Layer 6 of a small transformer language model trained on English Wikipedia (9 layers, counted from 0, width 96).
A neuron's activation on a vector x is SiLU(weights . x), where the dot is the dot product.
The model reads these tokens: "c" "ip" "al" "." " S" "ince" " June" " " "200" "9" "," " the" " Le" "ad" "ers"

The vector x that enters this layer's MLP at each token. A number n stands for n times 0.00035.
0 "c": -5 -26 2 8 -1 -1 -3 -1 4 0 0 -5 4 -43 -2 0 1 1 4 -2 27 -13 3 0 9 -6 0 3 -5 -2 7 -1 -2 0 13 1 0 -1 2 -2 -1 -3 8 -5 0 1 -42 -3 7 -4 -24 -13 -1 -14 15 5 -7 5 -6 0 0 0 9 0 0 7 -5 -1 4 -7 -2 0 -38 -18 2 2 -1 2 -2 -3 -2 5 -2 1 1 8 -1 0 2 1 1 0 -10 2 -15 2
1 "ip": -8 -48 4 9 0 1 1 2 16 0 0 -10 3 -71 -2 2 2 -11 2 3 1 9 0 2 1 -13 2 2 7 -2 9 -10 -1 0 -15 1 0 -2 -2 -1 -1 -7 11 -1 1 1 -20 -4 6 5 -26 -12 -2 -23 5 -4 -5 11 -6 0 14 0 5 0 3 4 -8 -1 7 1 -5 0 -14 -15 3 0 -10 2 -3 -1 -5 0 5 2 -9 19 -1 -1 -2 1 2 -13 -7 1 -14 -3
2 "al": -14 -12 2 13 0 -2 5 -5 11 0 1 4 1 -4 -6 -1 2 5 3 2 0 -13 -4 2 -5 1 1 2 5 -1 -2 10 0 -1 4 0 0 -1 4 1 1 -4 -3 -1 3 1 -24 -3 0 5 -17 -4 3 -18 9 13 16 0 -2 0 15 1 1 -1 -10 9 1 -1 1 -13 -8 0 -9 -11 3 0 -1 1 -12 -1 3 5 -5 0 1 6 1 0 1 0 0 -9 0 1 -15 -1
3 ".": -1 27 0 13 0 1 -1 9 -12 0 1 12 -4 -22 -7 4 2 18 -7 5 -34 5 1 0 10 -7 1 0 8 0 3 -25 0 -1 -23 -12 0 -7 -3 -3 -1 1 -34 14 1 -1 26 -4 8 0 21 -18 0 2 -14 -6 11 -8 -3 1 -23 0 -5 -2 -22 -3 -5 -1 -6 -21 0 0 -7 -2 3 5 -3 1 1 2 2 2 5 -2 0 -3 0 -2 -5 1 -1 14 -4 7 0 -12
4 " S": -8 18 1 0 -2 1 -1 1 -4 0 0 -5 6 -24 2 0 4 -9 3 7 29 5 0 0 16 4 -2 4 -5 0 -6 3 -1 2 -4 -45 0 -4 -6 0 -1 5 19 2 -1 0 -16 0 0 9 -15 -8 20 -15 -11 -1 0 2 0 0 4 0 -1 1 35 -3 -5 11 17 -18 -4 0 -20 -19 1 -2 -15 -4 4 3 2 12 0 2 -3 -11 1 -6 3 2 -1 6 -5 4 -5 -1
5 "ince": -3 96 -4 5 0 -6 -4 8 1 0 0 16 18 -30 0 3 -2 10 3 13 31 -1 8 -1 -29 -17 2 10 -5 1 9 -12 0 2 8 -2 0 -8 4 -1 1 4 40 3 0 1 17 6 5 -3 4 28 -26 -31 -18 32 3 -11 1 -1 -17 0 -6 -1 11 -1 -16 -6 13 6 -8 0 -4 -7 10 -4 -21 -4 7 3 1 14 -9 4 -17 -5 3 2 0 0 -4 4 -18 -3 -6 -1
6 " June": -7 -8 0 8 1 -2 -11 7 16 0 0 -6 12 -40 -6 4 -1 6 4 -6 18 -24 7 -1 -16 -31 1 -7 8 1 8 -17 0 0 39 -13 0 -13 5 -7 2 -1 16 -1 4 1 14 6 11 -18 23 63 -35 23 -14 21 -12 -2 6 0 -4 0 -14 0 -19 -8 -48 3 -2 6 22 -1 -5 -8 3 -1 6 -3 0 -1 3 1 -8 1 -7 4 0 -2 10 0 -3 17 -1 -3 -7 -6
7 " ": 0 -19 -1 5 1 6 12 0 26 0 -1 2 1 -24 -2 -2 -1 0 2 -2 27 -2 1 -3 24 -17 4 -1 16 1 7 2 0 0 0 -22 0 -1 0 2 0 -1 15 8 1 -1 5 2 8 -17 14 35 31 -36 -10 -1 -7 1 3 0 21 0 -10 0 -18 -6 -21 17 -6 -4 1 -2 -23 -16 0 -1 -4 -2 10 2 4 -15 -1 2 -45 -19 -1 0 11 -2 -2 -8 11 -4 1 -2
8 "200": 11 3 5 5 0 -1 6 -3 9 0 -2 -2 0 -30 -15 3 -2 20 2 -17 -29 -7 4 0 -27 -16 1 -1 18 0 17 32 -1 1 12 3 0 -6 11 2 -1 -18 12 9 -1 0 22 4 11 -20 4 -13 1 34 -14 20 -26 -4 8 -1 19 1 -14 0 5 -10 -19 5 -2 24 11 -2 -25 -6 -1 1 -13 5 8 5 6 -24 7 0 -30 -31 2 -1 3 -1 0 -10 6 -1 -7 -6
9 "9": -1 7 1 11 0 -2 3 5 17 0 0 5 5 -23 -3 12 0 6 -2 -4 12 4 -16 0 -11 1 2 -11 15 0 2 6 0 -1 43 -11 0 -12 5 -5 0 -9 -15 4 2 0 51 6 -2 5 6 51 16 16 -19 6 20 -4 0 -1 2 0 -5 -2 -21 7 -22 -1 3 2 8 -2 -33 -7 -8 -1 -3 1 -17 -2 5 0 -5 -2 24 -17 0 -3 0 -2 0 -7 -4 -6 -11 -9
10 ",": 3 8 -3 11 -2 -6 -6 13 4 0 4 14 5 -35 -5 7 -1 4 -7 -1 8 -8 0 1 -39 -3 4 -2 8 1 3 -8 -1 1 38 -4 0 -10 9 -5 -1 6 -17 -2 0 0 25 3 12 -12 10 47 7 6 -16 -3 12 -2 -1 0 -22 0 -11 0 0 1 -31 7 3 1 7 -1 -20 -4 0 1 -12 1 -11 -1 3 4 -4 -1 19 -23 2 1 5 -2 -2 26 1 0 -3 -12
11 " the": -10 -33 -1 6 -2 -9 -25 3 4 0 4 10 7 -29 -1 6 -3 -19 0 -4 -37 1 -5 1 -18 3 -1 0 2 1 6 20 -1 1 3 -32 0 -2 7 4 0 2 9 0 -1 1 53 -4 14 -18 6 -8 -2 5 -10 1 8 2 -1 0 -4 0 -8 -2 18 -7 -13 0 -6 10 -10 0 36 -13 0 1 5 -2 -2 1 4 3 6 -3 -4 -21 2 2 11 1 -2 -14 -1 -6 6 -11
12 " Le": -14 24 1 4 -2 5 -4 0 21 0 1 -17 0 73 0 8 2 -8 -3 -8 -15 2 -2 3 2 -11 2 -7 -9 -2 0 9 -2 0 -5 -20 0 8 -2 -5 2 0 -3 -7 2 1 25 0 3 9 4 17 2 81 -22 2 -2 -2 0 1 16 0 -7 0 19 5 -13 2 -11 22 5 -2 42 -16 1 1 -12 -2 10 1 5 1 -9 2 -26 -11 -2 -3 -8 0 1 12 -10 -2 -2 7
13 "ad": 15 -18 3 5 0 -4 23 -6 33 0 2 1 -1 34 2 -5 0 -3 2 -4 -19 -1 1 1 5 -3 3 -15 -9 -2 1 -15 0 -1 -18 9 0 2 2 1 1 -2 19 14 2 1 67 6 4 35 -12 -8 17 33 8 0 7 0 11 -2 -7 0 -7 0 26 -13 -4 -1 3 -7 -6 2 5 -11 1 -1 12 -3 -11 -1 7 -8 8 0 13 -36 0 -1 0 1 -1 -4 -9 -7 -15 -2
14 "ers": -10 41 1 11 0 4 3 -2 11 0 0 8 -2 22 7 1 0 -6 -5 0 9 6 -2 2 5 -2 2 -3 -5 0 0 18 1 0 -13 -20 0 5 4 -3 0 -3 -6 5 5 1 15 0 -5 3 -7 33 7 33 -19 -9 33 -5 3 0 14 0 -1 0 4 -3 1 -2 6 -14 16 -1 5 -9 -3 -5 -3 -5 0 -1 7 4 -2 1 10 -23 0 -1 4 0 -1 -14 -1 -6 -17 1

Each question shows the input weights of one neuron of the MLP. A number n stands for n times 0.0042.

n23: -1 -4 3 2 -4 -2 -1 4 -6 2 -3 7 -3 9 -3 7 0 -3 0 -4 -3 3 2 -6 2 1 -4 -4 3 6 1 2 -6 1 -1 -3 -6 1 10 -5 -3 2 2 5 -2 -1 0 -1 -4 4 1 4 4 -6 -2 10 1 -6 1 4 -2 -4 1 -3 -4 -5 -1 6 2 2 1 2 -6 -2 -5 -2 1 2 6 3 -3 7 2 2 4 3 -2 7 -1 -2 -4 6 -3 -10 2 0
On which token does it fire most? 9 "9"

n499: -1 -6 3 1 -1 0 5 3 -1 -1 -2 4 -11 -3 8 -5 0 -6 6 -7 4 0 -6 -2 -1 0 5 -4 -5 -3 -4 -2 6 2 3 4 6 -6 -4 -3 -5 10 5 -4 6 0 4 -3 -6 -1 -10 -8 2 -11 4 -1 -3 -3 -1 5 2 6 0 -1 4 7 6 0 10 -2 -3 4 6 1 8 -4 4 -7 10 1 -4 0 -4 2 -8 4 0 -5 -10 1 -5 8 1 3 1 6
On which token does it fire most? 1 "ip"

n352: 0 1 -7 -3 1 3 6 1 4 0 6 4 -3 1 3 8 0 1 6 -1 9 -3 0 0 4 -3 1 9 2 6 -1 -3 1 0 -1 -1 -8 -3 9 0 -1 0 1 5 11 0 -1 -3 2 1 7 6 -3 -1 0 -1 3 11 -14 1 -8 -6 0 6 -9 -3 -2 10 -4 -1 -3 4 -10 0 -3 -3 3 -2 -1 -2 3 -1 6 1 -1 -1 -5 1 9 -4 1 -8 -6 -1 -2 2
On which token does it fire most, and how strongly? 7 " ", at about 0.0011

n192: 10 2 11 1 -5 1 -2 7 2 -1 -2 -3 12 -3 -2 6 6 4 6 2 -22 -7 -2 12 -2 4 6 -7 8 17 -4 -2 7 -9 7 -14 -11 3 -6 -1 5 9 8 5 -3 -5 1 5 -2 2 -5 2 5 10 -13 -3 2 -6 24 4 3 -16 -7 -9 -15 6 -18 5 -14 -10 -1 -2 -1 -2 -5 8 -2 -14 6 -2 -13 13 -7 12 -6 4 -5 5 -18 7 -11 0 0 -12 -4 4
On which token does it fire most? 6 " June"

n463: -10 0 -6 1 1 5 21 17 34 -17 2 -6 -6 14 13 -9 -22 3 27 -20 -7 -9 3 13 15 14 9 10 22 -24 -21 9 -16 -18 -49 -19 3 -5 -6 24 -2 17 28 -33 -10 -1 43 0 -31 -34 -6 -25 -10 7 -52 -11 -12 -9 -36 -1 21 12 -18 -31 2 19 -5 -3 26 -10 -22 37 15 -5 19 -15 5 -1 -9 -4 10 18 -3 -13 5 5 -39 -7 12 0 4 26 -5 -4 -8 -28
On which token does it fire most, and how strongly? 12 " Le", at about 0.0036

n371: 0 -14 3 1 0 12 3 -1 3 -8 5 -4 -1 6 -4 3 6 13 -6 -4 -16 -5 -11 4 1 1 -2 7 -4 0 -10 -2 1 11 -3 -3 5 -2 -6 2 3 0 -15 6 -11 -1 -6 12 10 -21 -5 7 9 -13 -4 -6 9 0 -1 11 -10 -8 -6 7 32 -2 0 4 -4 7 1 2 2 0 8 -5 0 3 3 -4 13 4 1 -5 -8 -9 -7 -3 3 -6 6 -10 -1 -3 3 -4
On which token does it fire most, and how strongly? 11 " the", at about 0.0013

n146: 0 -4 -2 2 1 -2 -5 3 2 -1 0 9 2 0 0 2 -5 -1 -6 -1 -4 2 3 -4 2 1 1 0 5 -2 10 -4 4 -5 -2 3 4 8 -3 -2 6 2 5 -4 1 0 3 -2 3 0 -11 10 -1 3 -9 -2 -1 -7 5 0 2 1 1 2 -4 -2 -1 -4 2 -1 0 1 -3 2 -1 4 -6 -7 -3 -1 -4 2 -6 -2 2 6 0 2 -1 2 4 7 4 -1 -1 3
On which three tokens does it fire most, strongest first? 6 " June", 10 ",", 9 "9"

n325: -2 4 -10 -1 5 7 5 -8 6 -7 0 13 12 5 -1 -2 1 11 -4 1 -6 -2 -8 0 6 1 2 -5 5 1 -4 1 14 0 3 2 3 1 -17 -5 -2 4 0 -5 4 -5 5 1 0 -2 2 5 6 -11 4 3 7 2 3 0 2 1 7 4 -2 4 2 -4 -1 -1 5 0 4 0 0 0 2 0 0 -1 4 -4 15 6 -6 1 11 -6 2 0 -4 5 -2 6 2 -2
On which token does it fire most, and how strongly? 7 " ", at about 0.00063

n94: 2 5 7 -2 0 -4 -2 -7 2 8 -2 -5 -7 1 -2 1 -3 8 5 1 3 -7 -7 1 0 5 0 1 -1 3 -3 -1 -3 7 -2 6 -1 -7 0 5 1 3 -6 0 -5 2 -3 1 4 3 -2 -2 3 -6 -2 2 5 -3 -4 2 7 -5 3 1 -6 -6 -2 -3 7 -5 -2 7 5 0 -1 -5 0 8 6 -2 -7 -1 2 -6 6 9 3 7 0 6 -6 2 -8 3 1 -8
On which token does it fire most, and how strongly? 2 "al", at about 0.00038

n320: 5 6 1 3 -8 -7 -5 -1 4 -5 2 3 2 -8 -1 4 -5 0 -10 -6 1 8 -2 0 12 0 1 -11 1 -1 -2 2 -3 0 1 -5 -2 7 1 -5 0 8 2 -3 5 -3 2 -1 -6 -7 -9 4 -3 0 -3 7 0 -2 4 8 -7 0 -4 2 2 6 13 5 0 3 6 7 2 0 3 -10 -5 -9 0 -2 0 4 1 -2 -9 5 0 -6 3 2 0 8 -2 1 1 3
On which token does it fire most? 5 "ince"

n234: -9 -11 -16 -6 1 0 6 -1 -16 8 -12 -8 9 10 -6 -7 -4 -2 5 2 4 -4 -8 2 15 3 5 -3 11 -3 -10 0 4 -15 -5 9 8 -1 -6 -6 5 -10 3 16 8 2 6 3 -13 4 3 4 6 -1 14 -5 10 10 -20 4 -6 -21 -12 -1 1 11 -7 0 12 13 -22 7 3 -1 -8 -14 -12 -13 -24 -6 -20 -13 -6 -2 7 -2 -12 8 2 14 4 1 20 1 -6 5
On which token does it fire most, and how strongly? 13 "ad", at about 0.00083

n142: -1 1 -2 3 -2 1 -8 0 -1 4 -2 -3 -12 4 -1 -5 -3 1 -2 -4 -4 -6 -1 -4 7 4 -4 -9 -2 1 4 4 -1 1 1 2 6 -5 -6 -1 0 -3 -6 -4 -1 -2 -9 2 3 -2 -1 0 6 -7 5 3 1 -6 0 3 -5 -3 0 -5 1 2 7 0 2 1 -2 1 9 -1 3 3 6 14 1 1 5 0 2 0 -5 -5 4 -3 -3 -4 0 -4 -2 -2 4 1
On which token does it fire most, and how strongly? 2 "al", at about 0.0002

n108: 1 9 -3 2 1 0 -4 1 0 1 -1 -3 3 6 2 4 -1 -3 -3 -1 -4 1 5 2 5 0 0 -3 1 -3 6 5 2 5 -1 -1 -5 -3 -1 -1 -3 2 -1 2 6 4 5 -7 -4 -4 -1 2 -10 6 1 5 -4 -3 -6 -5 2 1 -6 -4 8 -4 -1 -1 2 0 -5 4 -6 1 3 0 -8 0 9 -3 0 -4 -2 -3 -9 2 4 5 6 5 -1 -3 -7 -7 -4 1
On which token does it fire most, and how strongly? 12 " Le", at about 0.0013